Layer 6 of a small transformer language model trained on English Wikipedia (9 layers, counted from 0, width 128). Numbers have three digits each and are written without spaces.
A neuron adds its activation times its output weights to the MLP's output. To switch it off is to set its activation to zero at one token and run the rest of the model.
A neuron's activation on a vector x is GELU(gate . x) times (in . x), where the dot is the dot product.

Input weights of the MLP neurons that the questions are about. A number n stands for (n - 500) times 0.0016.
n22 gate: 620441433408599674435630493621402367660552479272482524562548703486486497460647455657354468459650521625400541524476563486555569415423603518531503587573655507729497483637420376377583470510852673537425435441535298707486403816644462452104420461305455490466654517453418469451548468579482433453409517342577380452500727381556352476679591579517811572455537627535419365640593606414726503459486
n37 gate: 402709392453424623612682576478611581477603416540604409478463518537518770393682577443371511428463590622582580468544521500690573634450205657471441640581755367603669398413485313660592553412397441327576486640636548412485632482522584340341376515449404398471389158385692427507529774902421564442741559579559460445407489370763395449463678416663576449489460504669649570424566338431544478555368
n60 gate: 660418583564833414622365601205410484398562483439441351517391426708605537407556651497406320301607476610467483453259668598367469395507551524347490627466643559658352330446614336500545381425514575773648503669469462428417586456403517458462460816547414534439559387313598486449534455483724371534441671303411425404347475665521301602405700476490466609538557626517403408530555353463459510524575
n69 gate: 576420488564556650541314432668677471280346424439427402564511358624246371377568599489073589353400434297581410485572540515553347447552424576230454248500515612772552693678550531039419659599580389335632379504527369370473504451531287415519205388293515386632376546575230508531489589530625433597573492600558655565463410308542519527546552538650409538388433500531678263624538461436435530344443
n150 gate: 467552489398289749595594275548623333648511397541376555500445648698342445511672630625475646434500587619604620540360308096478500493558540571511415548755345463530485346555429345496478468493541322638544296563474493459624415598541511403400468616317374518595436437738436544329515531551458321221272641568727368378579750671724734551581532478675558459732547441622421470606570568438388493603496
n166 gate: 460473572483301616360271414537449532330683322695292463641493655561283467753526527520563326570684541571686420523497519520688419470487537465487527618480397751395490553443381362558456830554567308420613330442517449150432382450514567458456608476403514329577370527503573694341574513417517415596439456766432413443569500470520724443550625363493330487466497554433425466520503576503436493574352
n187 gate: 493421653483436449328219365462649444634414463514497662761446333317453646520458206675520445487259517552384392446581355413435411463627418524398455370527321531555681446517466373708524659551664517520500429562589517517517257544284558345510361510517476524172635397440535581476480557503528603487472534373624676394623588460466713500469443710421463469548312724568490531557551479670624330387442
n206 gate: 557665690468419601525555426381373479736504550547493344447443384485667414507594356715211340574478624449424528542443455588664335557587521588496518399773476341760451290671634568562399723327500547246645309648525391532529586433668325438558670343379500532511420302493434528522382483511511500331674443685384479590510371461656485593597493336649401432591334322590551241656400449439392529704386
n208 gate: 345357526506337567385556353715523709346503571442474532455555500467632448554508854604560510526471523601670474506474412580558458474611494398435389337324386700399717413494598630404317318520448594366401369477461549445520529430388345444627557520378640539558447295497283542516341564632583481640480565655513539477481320673448573419529418407641375344592564603471536422689490720348523536562675
n218 gate: 288512515822576445433407582467449557616363450246548602468503474335444465607463559489517533579407609521552328485515383477662530550639556345417467447479401563336616526447357521524572290337618491614623506605613647491410316468461491607631652440559619541315446616549321491545559434427485466459464310448613614538385460614434536491518376500569392506719555574411416595427456400630530521521509
n253 gate: 507525507368440608678507639522383590255416389565463243808755592537625342437598478608447438383518401558472336504486660518313384543518353708435580442417576485725535514518394554412424521576637656344464582456561372644613457514548446283362346540500446453647354435493548543333532584668459524369485323567380268662370493308631839493543683378617639460369649565698507200546662459396449518493536
n272 gate: 422259604460637487399528567378448598406360490476603386527605171586483409215555500490483369533353483531740547294564297360287452503526601553409602378626519575541560581638500367307473658412704483647477393517595291537469435523400297503575684503537544547470607510507479466381398471396392451370534367431719268673331535648425493520683665487438352554603477760419597612426415497507609429541510
n22 in: 450428317411702456475646528511485611470616486608383400586543662726375532405570569622603449138704460446538464369475535528590367368402565497593417612612459300551383629532620478485453633511284652457425553402680751460493406543445263536689580654432677547214584561331578346261486638311419458694660413423627668590254555386656378371540570557394568604445412507536694565671360419597587658536414
n37 in: 466279154617592579168526487636406647365509445551504504597674450577454390686480470685563517751612361564558387658479664663542615320247259400555692568619415560299621369508804368435573376606521364709454299628572663678603296651457687587735627124433181521492814862529347546466661556597565537471457483736466618411595334370380383580475583466466550665281387483576560372450449456631620242292530
n60 in: 407521342255415535340668653493681566645448490552423541466438470601544349685521476440459510639510676445413643432473473629490393490480647593500510521417438708663398404524455576531628453472665348663639231243438500462598731402668376438604443258507590476664563555550528674479359603640366533470706424530299534431453528561434500394328627285350371497605524425376476510371211549414566685528253
n69 in: 684433705790492586396581752252156488340627483341449504558479541309700625566643471671558824591347444690736583278638540599237630392271387511617601723374532394644558196579449567769356276235429382380301554631500521483683555703440454510699358325608626529562645382381569642530597433604698716512147542525403592496574444255369457425496328550368467580402236475496398513504550487550398525424479
n150 in: 497556458260548562517641637594493597561293199410581438548455428771517403588651497567517616623539656406412359619524323397396573600680573651264430643521440468500640562531419413694489470347514469476695565651625511629468497469553497423301439468655294410469634423520679635605646750510514315258486416327633372392490464617468550631562744400532486573602483597573468660648431568597461569705420
n166 in: 313576518379539415339562365460434570552321226673504482669680539383597611504508315532610405578478330558514361447432458496583500386169450446395689533678528551507742475493310431816751500500645409379475446489431694522478395336319298527522535165550602543285712373475474640631630588407348511695559616250500536598387481568569489489615454536584382749467408478431397536657561481511507446699435
n187 in: 610600401536523575487701724550531587566182477480700424627587536514547437497552762588484429513608346399503649339473558553570544338399583623590312624416615216652553370606463721551412393440423634516553497415641571477612517586650269417696341227480433450540544544474469364409456422540517523632130453317524417641644524603476541467473621543453387430466451493416469621447433462440439664423570
n206 in: 452385526647493378441576321593609432393601504641191419378589704395448663536572593324821534489384390665684592496422410518437630504315659575574578817548528583743518622430425418587669392556496448339346750436333564541394321632515537393590370428588675504430425440322683289500481695368431446442361474417560773415380382629583413322619486530632599448410723666262504548540415492500414604403314
n208 in: 409560343494599700544519413478490781558468412296411503409440420570403300420461626552324577593500474500466398593378467497550434282322600511384465450462674452551747594525583598471446338465591462596422540589720490525634487426417453604516421685488468512469452497402526516746409415407226540565510440583525310440494581491605420653337439344643450601592370375412513620453434452412541741381465
n218 in: 590666438617440559563469500467405320366497515494506398428681530479557425577326382573470509431622590375515614491455652384482664632515524579337530397536431531567396392449372430614488694491639497309703309582497491521521500461491415196473365383365539596542641412506460416518476664512680491447451515550515419458506338539598714515476633605424530482567325605479288476533585453479378349503421
n253 in: 339456241388524243512643126549578838425488496500410516612794544749644412342494532551761545142357356480570647496344551675617347624535460409516516565731465545488587420560431694463520516492294658452357548296508631278549625417512343759691402574564508356624549407555541632277367398712517363623520488453280592661598314420484632432705531584369688431345520608625652387608419517681516395512673
n272 in: 314493380592582590415360544476402497639507273417570527589517402577387479402428327634595353612336458674721401425576510354407389367328514485373580372427510580531619617353448445458486668389521614616377326409324448569388465510599538494608467616640514466274612500405461538448528439510528513398531490362176284562574454387392429363683399582839408645570412641524493341387659532435573345863559

Output weights of the MLP neurons that the questions are about. A number n stands for (n - 500) times 0.0013.
n22: 492607447534458529488368529408653767531685650754536524730559382456571548724500595464893384697594437484409508483324561210387611583526521531532391581273358507356392467535218496648575938406720517532465413537479801513533334651436583527245609358496290342504380540394368348757460697428375368441496623511454496112504711613488520652591545291512500650455662210599232504249412606480508443553322
n37: 671753306411473311429427490430527286549551470530379188652210647639345348449481555604695475786254577439365989303477689380576513482535471697758201653240816418324292582608415280486121394432587630444423582319308191676495664403379241405361682675519569555534559463541635299752402679421363243505451371409504250770272695208654551730513474595571566565637815375436467660446403321629675575434477
n60: 504457542586158632554421626430275356460512469253340475305368366418479614293435566649328725580513288521597601396352770284629588298391245314372488389370544602553496534722575593504532357464295589479627538681779268550466513561451771737521219758546435371547579427444619264569627618391476401411218374611476438660847684396632644572535523487492550614446509564597467589313562242508569081696496
n69: 495539620391336277518575845821500456465614490500482568468700611468642518425645485380565421729528255523321721365215605453569153413175486758376264248285544424264505557389342319655379714017451580431323514594387545144795472392514571562430505370420536626519398541607651547721637944389589447365613608492574505368728568643509578535660500341412403632519675712649628276485179407428541124333629
n150: 439427614588519739496696426492500149616423664305609536580590691440860532469344491443589517603492374647167662474418438721666366431278564544480473457632790348504634192460453608600310573468555417629492620269579583329496680361206459477405533484181556734479477512405477479440480566538622555698704424347354318379418552439346572551500768578352520504659100321560609358316569243444440424373447
n166: 202578445645680618520536620406416320556484325433831481264447545430196608645395496441547765436564378378738661265523748456479507467719443335575329545406584511690350383616406483572554158485630556340621395368532561921484508650602625394524256623432230435504530535435591424492309473533592700508485427236500596594655589472578344538415303376258488354579538363538656431703344318539354441480480
n187: 303511500592461407207445625362446581568537588388348559445279551652454471146197424714500488660613534530458580366576549427476448430476441710463286407582436401567454481459303516584613558580627370381615527713370536521539319647448527702637438734618423548327622695656540771500507698543416410387528540572301664552644470342444630543254437553235688516398147531559377595488528579681761486557493
n206: 479680811348573640500427539567763347617555437581802634633443429433583425454404346657611704491432473564218500829475390465687726588527527546521492480452518357575513604208625360643442626381344587365500773388400652458688348504458331628310371483271454802639398591175704651566740465549479667442376579668315604529380609594593550455663292388517483059342550465343634611817364474671620611317504
n208: 302630556605466577385530519718525972457680496646526581478564531438561656419577532634553516474717439641462436562525484485656432594570504085314450568479278497390500291386330611405594491536471451238429489511587360484646477700482428359591761474564496688492461227701407526210662621512680518645774500415377583331571460452434555550594404541500388445440396359750316529430570604599638222660596
n218: 516485500608444439353527513383430457618519431403471497506412616381513535656658671464521441560283595497523420346547298530461476427418531910604446391463601479404547583386469465404475457541459447801475593474547692493362366436584557884457320605616417608276487673585381533647393509339355453627389430428658646558658645458348397462420282503757471555490486533347713621425460484401554564513568
n253: 500438522579621604408344407657568484668665793523313648186161482713572655524409205324601439349611380289522625624572066478590323438177559480430432542508327356474640388793634607339440620232296285487664603513482441330382243281496513588603243407366470474361668590338867397461452363205513462342591560480625607452416587478452517627422594219283628360707438442243487696426327487397719381474500
n272: 595394639316848399459524379478453554511504711356404522474569461559670404374452600474484464439814586455696653575326476615593641553086578255459438583571296288555485262775511324546620509518616623437529527477504406446535562504407393353473583530397592529684558460569669538544433546732551281248425390590738512374443552372742723529447601629299541377673561416218344314405447436493368395451571

Each question names a token from some text and the token that comes next. It shows the vector x that enters the MLP there. A number n stands for (n - 500) times 0.0053.

Then comes g, the gradient of the next token's log-probability with respect to the MLP's output, scaled to length 1. A neuron's effect is roughly proportional to its activation times (output weights . g). A number n stands for (n - 500) times 0.00089.

"ak", then "sh"
x: 469340563695338304359541306434405266532541609614423593419658503562439537686445574587566608584349508374489345550455508435431575653448499248398616516459388530514457459601434482495600564539439475381499507467441442643520436395426662451601708412676532413467389600626607430431517383444530549411606475450498395416544526505492483387558389626575467490490542320493570587479525485426503358446566
g: 555392457463508506470596454577378541630356619584263605461481811549444493472514474590394447557500456521586377529532650708555499605599530572536485485479625420603479429510507513383575292462304664450372610435244425654506632612493475511770321633536464550713539392614399377509437590552487529606533402510483309561377516521459340618622565531447420355556536502578451538593571530528437530451725
Which neuron, switched off, lowers the next token's probability most? n187

" H", then "ays"
x: 587394575379595365584513538421618608549455497446495570437496451554466545319445412477666389414494366578460624640663446407406702367276518192400554586330470468474391555542509496611703483579613487628445531376650525472528487415350538457585651329499717390519554563552625440356493443531400563506419533486522543582566367488380478433576497615552483592443413519578499539438391565397504399600401
g: 407414399501615494474456538484659454505511514534502413581526432496454676518485544514543499516560533499613319467536637434564464455559482374472677523528533514576367503583429603463662550321331664294512285594569394219640752842489432523415527504622460368512366656541430564577459656512333514317577536509646542478390487400654560568545619622483372611492516654468365450495626418574521447366568
Which neuron, switched off, lowers the next token's probability most? n272

" min", then "or"
x: 452539630486578379445457445633615480415472635637616754503515486471509445337443561489617504627559585542354374494527521570407519502492457254346306542461524479552616491456457650697484698446482618511396550532479379627189430432675593456557478479691369505635506674626227338493413453432403322405499510495524446580641709558577416617533424594495584613549582407449476460602386482486633590665492
g: 284560428480544527455443511412495664358459472490518580397418523475613630571516563291623669598452505560427641545604662341524516490649413516381402531471396543551407437395490491599434390307569485542404484325503719585654495457530327489247399377273419444326539506401481745598525524652563449536577530460477307532322474353506471394531429382562638622610642462513449356442360457481434431557420
Which neuron, switched off, raises the next token's probability most? n22

" n", then "ur"
x: 604759618349454366330458553476711485649566355453602632349481445586451460332443459409625530419435407570387602497440419308571653586556637313670343635719539446498483484410366588649394493571533414465426482313529505481250501521555385456639762576597399407467457482597453535651556555429520462604471564648467367468670454629609534557489510469466678580398683527545771601463637589511660567564644
g: 467420698524543548584486359536729540459443518498513408518432536582440408412558425505329511522495498428469641449378399291302651470414462709365441519503540605567694412605591473475566734387559495427562493534569293621329387634367320524528553458574551473813515421483454502534495516716504506549639305556511616526414423465501463440483492441501489628389567474330596394530525533380663646721495
Which neuron, switched off, raises the next token's probability most? n150

" Le", then "h"
x: 653624339641355314383466521511529588668398481662575789581384519643598508457441462562566509492302464436560499498526392498551427576746418302489395524621420439486438565589472506568342545378634444562311431402523500478527350719481505456586595486582532563470625465547633440473272366527417477507362424401511585371510392592555524558363353557418425564491241591522626671574491632479565307387579
g: 631322644452465534453532408655436453505263599446521507580541347556665488695493683628533637591515361597346452528435674524490446511577656436650473510428417500552556459569478443596574486540318527459425632360534622694727585494381696484623463564599558622443346775551607493571461355406618465529579519543497766458568458519629439440573488486672553496609560662456486400425393435544554474557408
Which neuron, switched off, raises the next token's probability most? n187

" bro", then "ther"
x: 556456657388485320767451484553547575458412507595455645551394427419524523567440598579667442437492625445494598496642599544499271399556491335469487615686621518648399442396736512550459588522410279626423352426503594753447601617479745451471459580459494381424625485573317380646427517340496409407403469597390377433542387475483686460388486594429573597421458535745609549528541554462584499329617
g: 572501475541434632535445493480502513502445534672415510612589351479501507384494702383494655498519557539751525524564581610530569607466566538303430500490527617680431567500479586416589524495723418506435496457304461813482630585494487518444766450414563527509480589520642443550490375798565487516415437522672262615664681581563459595511519410543461620416720549316577350585489496481554465559535
Which neuron, switched off, lowers the next token's probability most? n187

"ph", then "re"
x: 548408507394588383518564556465482472444617625397336677479424638342481631721438536553466518603703585500489521315534536322585472386396336351675670737502503464440414570397536524351541514619534386480552605428487443541520404346589456452405530622550514572536449623542609696544500368396652406709576744505497535475386542708489420484435560616659440638464640340487359472557370392428459504474581
g: 353596602332491374488447395417485626406738388474599403562424646495382478451523734589622481568523515491661372461527537415571444501520441546463499537509584550585657477595433471569509389565581430628448358365562666732473265506529560504461511395521539519422540262537517418531405685657618457563396521511356735416452231424488397452525522487523389392325562510569480608502609562497270347418588
Which neuron, switched off, lowers the next token's probability most? n166

" town", then " and"
x: 652383435641528458503549547491562430576487544405517590484445401589528347436441495559546651584607403531341273683531470451594505532394469381439224373499612436673385552636390698707424339540412542616459647678501405676608629377556607451526436654646366625550406494692417526434608385540443468361368557345525379486471730389576769639558410591552663321594507642500712449439465605484569463409330
g: 563450785536520467501534405361423364626498595344376678438562423480373585580505472498308403471525555485453429397530557671660461519494518415810341450484498387563413568465516647440487434468458616498714487438427432401523610576508537469567518587260618484403534621349465567575366430448542441511644372532533665462670538570488451489448421516468543594412425457176688631379534587394511536608668
Which neuron, switched off, lowers the next token's probability most? n22

"s", then " of"
x: 561255319361249475524646503494665298683478385480550489423431442366405629487437555417454401381628505584443474557651508507484562542392483371374314638643429425550522488508281365513554376702432417459612574502471494319404536599523553456440573559514219497385440486440450593533443340434409466599394618330640338470477540675718495713460487559689557471505522548547460601501417434407587564544497
g: 358443347388582652396527670336461610645528508626557490459556362538657419396535518526281579543471566476362522587399418388410448465431525598256498578497516496577621563600449605503521439453426369490658500710593623313615519433553669505535617507416392672733551517605418393479536463517436519326405582489435298436398532664530456477493503545398563821547420571689512573586473576550535515407355
Which two neurons, each switched off alone, lower its probability most, in order? n37, n150

"ate", then " W"
x: 651569591502538379517532574481485415557387533432554736610425485464517561669438415305484495705540604513530485673589545520515537405458359400485476491635691395403475582572568368419421448584515228611728383501517528407564565318551354454514512537287407536461447590371548639406346331362390330624688529514543543409505623559514641553393471575330619549641391540638394619293553638420485416492542
g: 490537324589431448258520567516381777565403405676375466427437373464638783574493574526416366532589457375770455470415535517443514422531381500527429517433439542446416656537446441474629413309469416467209286583602508607481378467424590515484618345388576542441504477404305489529451486509496616543440447438430588603486410409397473333429475538491239516312415496530410432549436393511539444469477
Which neuron, switched off, raises the next token's probability most? n206

"art", then "is"
x: 519546398367501405521458593432454372447533508711776474455469557306594637391441435572545486380522524580486512474564436667651681518553411314490390656506402459523485600366477537405484263488516556536368668492466564422457585358557567450433571542451555592640540725586518489480350620488433472515385483354564423320548435580468610699467484526505405475464401638530361585489399316642362424592167
g: 503558463619425458539458498433361490534243586406523450621355517448453515593499691672456609321469558649532540521527423568474558524563551368707586483510515570423611545545487603435533666690513492532521592534509564460252573587497628457572588469661544542645599446632362381654579299466380454554534565509647478611418512594269618437341498574615481883427414388580626480504468575531617447594576
Which neuron, switched off, raises the next token's probability most? n272

" S", then "at"
x: 499472561556456339505471510498499477488422470370579518392568431390557642308447416488518494471578500479419496504575525421495583497461496143464498421408330460515520569722497532477658504441537431424356535461592648416415452504385581457625660474680547501398455480416490532497438495490527381472452499463557490514551441500595672510526502580468525579571514355284725552549526584604543516598576
g: 398551675528524747561440513510466551519378522371436267509631501544276554356523487587462493569595610514549451600451524403434610552460482645512488491432508576575666414597510430548502580157417330432467378466555493505516449690239386502580579523486482357679460490472401347412646609671496490542529553516588255406449371356470505514541444450467461395440418461424639442618619484656513527740372
Which neuron, switched off, lowers the next token's probability most? n218

" station", then " which"
x: 661471632452498466480573520399525489740516540511591643354442522649444471497444635426412522610391450502389220533532530459488510470561499251425448624590659414566431468472415528871446226496471641580446522315580639631581507510369611454476542611401421580483443417450552546560485476515620472368414620459644430518233753418569745684423461436434605446612457544487514494512637477403625418311560
g: 682491631424308625499547467702577543658446560510524454715412291627506491497506595618467523526549511482389573462449668324506433572379473533441250568423377429432737326450518572481566381521648700290483432467536568420388737584400635490320233625574505437616498480550501558413474576546469413520424612467488638569573478511362345437412527497596509403643387469397542408462472491601422487473556
Which neuron, switched off, lowers the next token's probability most? n150

"\n", then "-"
x: 444468328535720454509694536550455756515586510425613396588629579595675484343446501506681664442398615632428355389535563613487421522394414278640414475581438614528740416441472480414431022540470438560406511502447648543476457383511513457529448532440570329464447634464579621396342371589489477452561435561322567524453479553589586360590757501539510448557454535613612411503482587419566448422545
g: 657542400493543279580531448558488303631541564598516504583486650498599485464479533446635518452475544556314643516578293696494471418227487527648288526579643399548430587521531437604409485708535356621486509431434423403493467370597654507596343592575371379580610559528463446522324525445508567448456491511504452487519668452566438562370430432543483776372659618516577449533479587564368445194489
Which neuron, switched off, lowers the next token's probability most? n253

"le", then " at"
x: 516518563500382521561553473540484316524492484514577537582244598645500496702438489459383508545562484629463522387629365590530481508442502386478605456713500413592548650542518488558637349655468406559505489468636506547511644353776298449589350654483404454522406342624562573578397307399431453379560636510417519316539750601510539732569629456523512688555437673508402583348371398491493536492414
g: 627576729517460385386447496454504714403563648438545586300550638432527489637483525475563337382477435519290466477547501492449558503308586429359525513372632386363438508554514562572374705603430546617497618272489553538396521383554702489482567490499378471441380440496499579496549373387523608536485541540383378454575378431511631591460426743426762395291374388564421426340380399620573450491522
Which neuron, switched off, lowers the next token's probability most? n150

" .", then " It"
x: 545411540610355432277562464543467585535444657455598652326577428326375446234447521531457604489780406595505464589714512535374465629656572269532554451446524540436550364378545570513664263345615438619287588365440520400493843495592505459575560469474590640413416345573372524359500374285500646478482373471544553371417583748343449638521515483409400429562310516474473463483429469466502604504559
g: 748403529509437435653463508351456378463569417507515344547550664428475561419535500619327508448473479334540569590542686413419521600514536565645333492523397472548413415466660530585545268305688522567661357672717693618445596418520550521390344520464482352591377497496445478597739540355413550474521621481605503585460529584440532471546612609388583216408390576525454388481519483407420504413438
Which neuron, switched off, raises the next token's probability most? n208

"on", then "ors"
x: 480381477354597343474339537557758538463285567632449653532505413537423534728440491428579493294431462480524412483650461516523429492503395297463466543438441608434292498480588553780493463313474439360355503352489656384588527565624443452527513538553318397466421559439602636648438495436503483643496496338471442615529585550362442381557589435398507641466557440406478486305303421383431330428486
g: 635631445524429569673366566255326551556487453615573650542565335589502635583498523390447527592487563466547522401509325526369477467763405538719398456548559550463540570455528150622556417570654571478561518434378416560662291550400500506444412678622538432581515498476501490531430825652327523479480388478647532554611500360485503471460473387610584562611493388491517437483597508380490518454564
Which neuron, switched off, lowers the next token's probability most? n166

"e", then " was"
x: 533488538520490433636585509460619364502458524388461587533361539470493791605447448535627387676441447488497571453447367552461437558460410300520502520439439676465412474209359480460457442607551422648514291485570640465645418517476497452541542476559590471472500500696527512563190257357725436705539656629509572413478341630484520276452492454448550594554346535791391537440473471396616516465405
g: 704412442465518622569528417464477333540506579337523529226428646506677491620477487428464619430546519414384547486537735446451479432538531594532458535516770461373499415424490445480486442483497677621601579253572510536509808393570527503626275592591540508593567451575413501532217325494447669564361490503563545457430567407542537613624588551312493590597462473479489456571609576443505545291452
Which neuron, switched off, lowers the next token's probability most? n208

" Sen", then "ate"
x: 444678537416513239520502510612515624486306482606579602396495496534554591459443497411676347513373667373322368654629567555627476569555401313621363403460641432587437420509268548702326538336430518619388519486265585405513630563367469455430598642334462449395534515550480548397268460391650541463465520526590551423625353552571419538559562560457364597545480398705660485409684502507512506666281
g: 757388366506567456468494570425650495390541537417622425583482561652432528535513398499519355465534541507705378442550540352517440457353506512380565546598709437543571527483512552281426351408533410702527553795544471537456506532472263497301726618464540625532530386493493399427458745427473495571677434521389772425482533544583510619427514537346619615574580535503564594353491521355457497581479
Which neuron, switched off, lowers the next token's probability most? n206

" and", then " State"
x: 476552548472480517365631541313529632560456404449441465524517511563541407486444451496423553488442393477533520492624618419370549550517401276509400575449612434507410473418411399339415105506432291600467585504412554486421416513515441460518433536417407524683519459503435610479434147524504530609593543426624524543471393469456528757630505442387396550419365476518616361612412467406524397375553
g: 460537565537361439386452573586637535383496450567429390450486638457448539465554624591503415455569547361534627590468328457400513517584426542465560405455554549503503175484571423476431626266537650396547343559355346483663545590460268502434268442405491370777569454464426380534408560604618524634542419458504435486465647552434412471544443325464317674301408512481483492449451604743496517513334
Which neuron, switched off, lowers the next token's probability most? n69

"ed", then "o"
x: 409339479787331327419431399406580421560585665687510576505612536452461605647442578465519473502240385380503484608502571499447369664491447283433560447508391615466396496620454536329480549437571359406463506531433598668596557494627347453527621419536476390488515451562571522476473388325408589273453528444420541498484382542574454581394374598351469415405454276444575462397501355610501465502627
g: 392614562491528477539396439343574347483541469489459353546459510436577579495502512493490518535481560417382449526462467417507400501836548395578638482565300478457773525511585657584490336594486435650475404358604505446481560557508465472749600373438527458658503451522606473407672420541555492535445458526508778705481515415444758355577455471572458520792552498491550380555459659554278431582626
Which neuron, switched off, lowers the next token's probability most? n187

" I", then "ts"
x: 584465419274493352722531532499340494432538434434431603357314392563640536377446590357541465347501538477375686516451489599513544407424536216478601587372500534526481375604554360361655275492551310670537351396489457534620616412365485457559573476691469514420479570610418481512496512583302587620382434448331605493521381427405314591622572549408509502528461445597395610505504602399420458613590
g: 502394526407368546564538548427419638519600703534480466423449442612396588566519403659344431526525637388698480487458507599430370442402460613496467418433478469496424360531472266589447868768382624542497305622688454452353477472601501515641412551594472506543556454596468591603296543455471559568494439497503310670641517430514434561452611366392413620542377446519457337409564481377469472636366
Which neuron, switched off, lowers the next token's probability most? n60

" ", then "67"
x: 372410443474447485692393475553574508549444586566660600481519358523465509370443456324613518493606458451626612548527365407491550506513513273501535454528558497498554500547487535357562434544521676595516458425450576404409502503571485450676607518675406548498618550420499577498395163414488447481571363433536441597513642522511571603478328473392481429557527449445622513522433487504663454482466
g: 431512406564563614496411456563450399600585554678425539496620630412461465475478255698329446565429461515373507408408341742369503475640412446397455461557550481531576521429534315626449803592499565464514366449156449224531628551463602494341355512374565502487495305407495439410586469353668588573527472510488392464469415651662492522445491379536456399426453482475386497541488527431451555479380
Which neuron, switched off, lowers the next token's probability most? n218

"s", then "'"
x: 556564306664393484595645632519556273566581406643535488317385577378416664567436767243495510610507550536510478608562465469521525404490421441511425335582435410495516502555469344544500424560330286469688574452412621391442644596427472457536383582394635613444449527430381639549480319564396449600434456424658408393456570689664496806424507648682461482576490535567526535448560518278548534505417
g: 462444569463394397255412505792426584524460519583599466539538544454700566374488624518627348445545465500428405564624527505454470377347597496453443510644216408599450570399453335638443743406480233456614498556589494349619613466454611481512478348393540455329333641567468537580604728393420476421477423537374621484528400448570534392377525578417481439560503461563450580556464506327631402429534
Which neuron, switched off, lowers the next token's probability most? n37

"ected", then " with"
x: 538552378699520562511524680288634439326489663585465482481699474531526457712443583562419507329294350541343488665527541600366446697492616395328421518329584517336443547496587417333522448569572402683534481568561641495299624424773291454506540626485525590568496476489560433506445301382390359256480405532448505579446626564452421430320656546312694515585606455545430450368565420609555335452466
g: 628460670441432403559564504547427405528533537421471499574598369590443453716507352540537300593570483456469149445513573728376465612599437546458398521378601525468448534411457343577691646417512374489609526377493482496510399448567332496587606456279526505782430466422591600525554534504577490580432413591471533271494512302472507540460395527407569442689309546526433514633484403331595562330538
Which neuron, switched off, raises the next token's probability most? n60

" s", then "ett"
x: 446614476529524380654556482504587606538581245551682654400532406539450637417442500574451624302637571505538446540656368493513540482420475330544264523559521360519344575396402617597625657469308523359437551623455474332411602558412563449459666514716518491358401377543536538584452468526472330491395683470629459486608575455706498542306477565457514438334570473518766530281574517529529467684562
g: 311583644539395584487552540486503392472507392440329559420482467318325337567500598565372546524547297368625505441606524412547555601525658507661574568519423451488384484535354546457550610520456656609562598222237665531348553579490623488561336523673611393365529460590514513384373421456463623576471593442276494466471379324594623393458482397524389495472627512419488420649454659616525586629484
Which neuron, switched off, lowers the next token's probability most? n37

"om", then "a"
x: 595537723419303367543496507348670421585607551573465454510382329685463516666435569569655382555570522509542383478469413389689461438517535421592361343605312463487671576413486633435468547469481563523510552456666557542559657358686527452495549705344397500485533556598519416597716495498532455412452591666532268446528558568489411683613493424457664563587716403560551365459376531660623440558540
g: 433426334558445395493618390559586689437487427528533631617416300426556408608495671512621600484480406448406607342335486572514422456420573487425627440510388454523447396572379884426545365584510541465485687537359495219388495406616592517366355478520638396639615382509451707466460400419584555624462424523381534523529320403523483473455503452537588506475430550442429479509423706656332515533405
Which neuron, switched off, lowers the next token's probability most? n206

"ated", then " in"
x: 523460443564489467453497677385574548482563707458491504460619540576417406599437369396431551452302356533524473557445628599447526527414528320467374545514528502444469688614681462492356415619549431544257454514432556508371736468594311456627503381348413499524521453443355485557380293477321571433572547669488380467635548436431492613569571547311627557371495492559463501253580437581582433505470
g: 428513642355539393491488498586692471457626584429717716405477497511595405691492266479743629449446558639502412510577397474473490482417525513508475572448523498502486482423523378643350437556546394572672598442793514570719484497619441495389503517717465548650377422570533474480562465316555646493539466523552438559212582499538581494407534510543645336521579597576318547496459563387477464269498
Which neuron, switched off, lowers the next token's probability most? n206

"up", then ","
x: 520288489521423378358485326422459316617671447496503593463511418236427543900443423621532588592304518579554502473612478470610599667643481285489365498672444407620472522440449459569544468437454613540598501540500526568539558437555575456510554523512533654424363432619652443547460467532513687515699410700504417445495649584631372612530376345519440444661458381696371406544602454412561446475535
g: 581498635452583358637564612307521273641528587264510586503443590481613442543516426391295603573501464632341442540560539608559427490374511483550517429502511478439537599407468506512574288702389464667532469391572519539553700485462406496323329563302514562504553556408544522509517026474462423383402369471541642590486481397598543559405502430496566476607577591394506398435550387455538494391499
Which neuron, switched off, lowers the next token's probability most? n187

" gu", then "ber"
x: 504516506530612381656644515514468561536493499559528684557413490294489467469438547436621398484342681564576414697609512477592315540569553380626371475692551279323321499463362514602629544315422676725557477678412335641530373689378591452475624466441552423386452452481599534373492418457446424525339845447345547539495277638595444348484469459494583573444381647430481481413506515566646317450769
g: 515431500613569576610544494577428594532322364573564528539581606583626320546515651213443481532497468494388739443473523559538446485592532512356356567564551586421526547481445338607457398622515370517479467620840431302574620507532438474495352587582450612515578432407500559638737535696592560703481476533573591547391362631495480540516417547647433309560589329456476539544368495694585393525510
Which neuron, switched off, lowers the next token's probability most? n60

"h", then "ag"
x: 527421468392466420427528464384417335536417728488381446477533426448755533621444429587590524524512501623318396453525573410537650615502583221460544528632491479633427542434327551381662476493556396532465663525508607573489497411392491455585622548646550341467408663572445368592600536509630501401349640350516436574470450486595463369447446477689526462542462545624366599437491505389648365577424
g: 561589472545479532516471456461259544488502652597596504613467440544542594443513518334473525455492584518503463489452508475456516493477435498710593570621464544512304573386446812606215679480565888498491644565773653348437423631467518478645636533460500426198469648485605549481601458523400537559427529539478459469535528539503469620400506626638454649527559521467487485409561512371456630563401
Which neuron, switched off, lowers the next token's probability most? n218

"sh", then " desc"
x: 526262450475555323439506542408592462443630737616258658409594747650448553710441505281505556472463467460507379562520509527598457524553412345629586400549441469513358597531563378377615318476416450405356562511412537497560617615451476452639435603566600518541479484602473356463580273473574468446515430767396413559436435550425405631488460566448502486373503518592548555408445543405565471541622
g: 399519343457422601639457465400563440406489495571676568522493134724523435343484515517407587555572565444468580493467498458539604492681425492483518609490528595481477448493535742396596468638497457452567460278434750305505407519648368481555406588606438331595487442629473365615392388275440371475515516512605506566628503624608471506661590581595491380502561631634585341536550548448518581614667
Which neuron, switched off, raises the next token's probability most? n150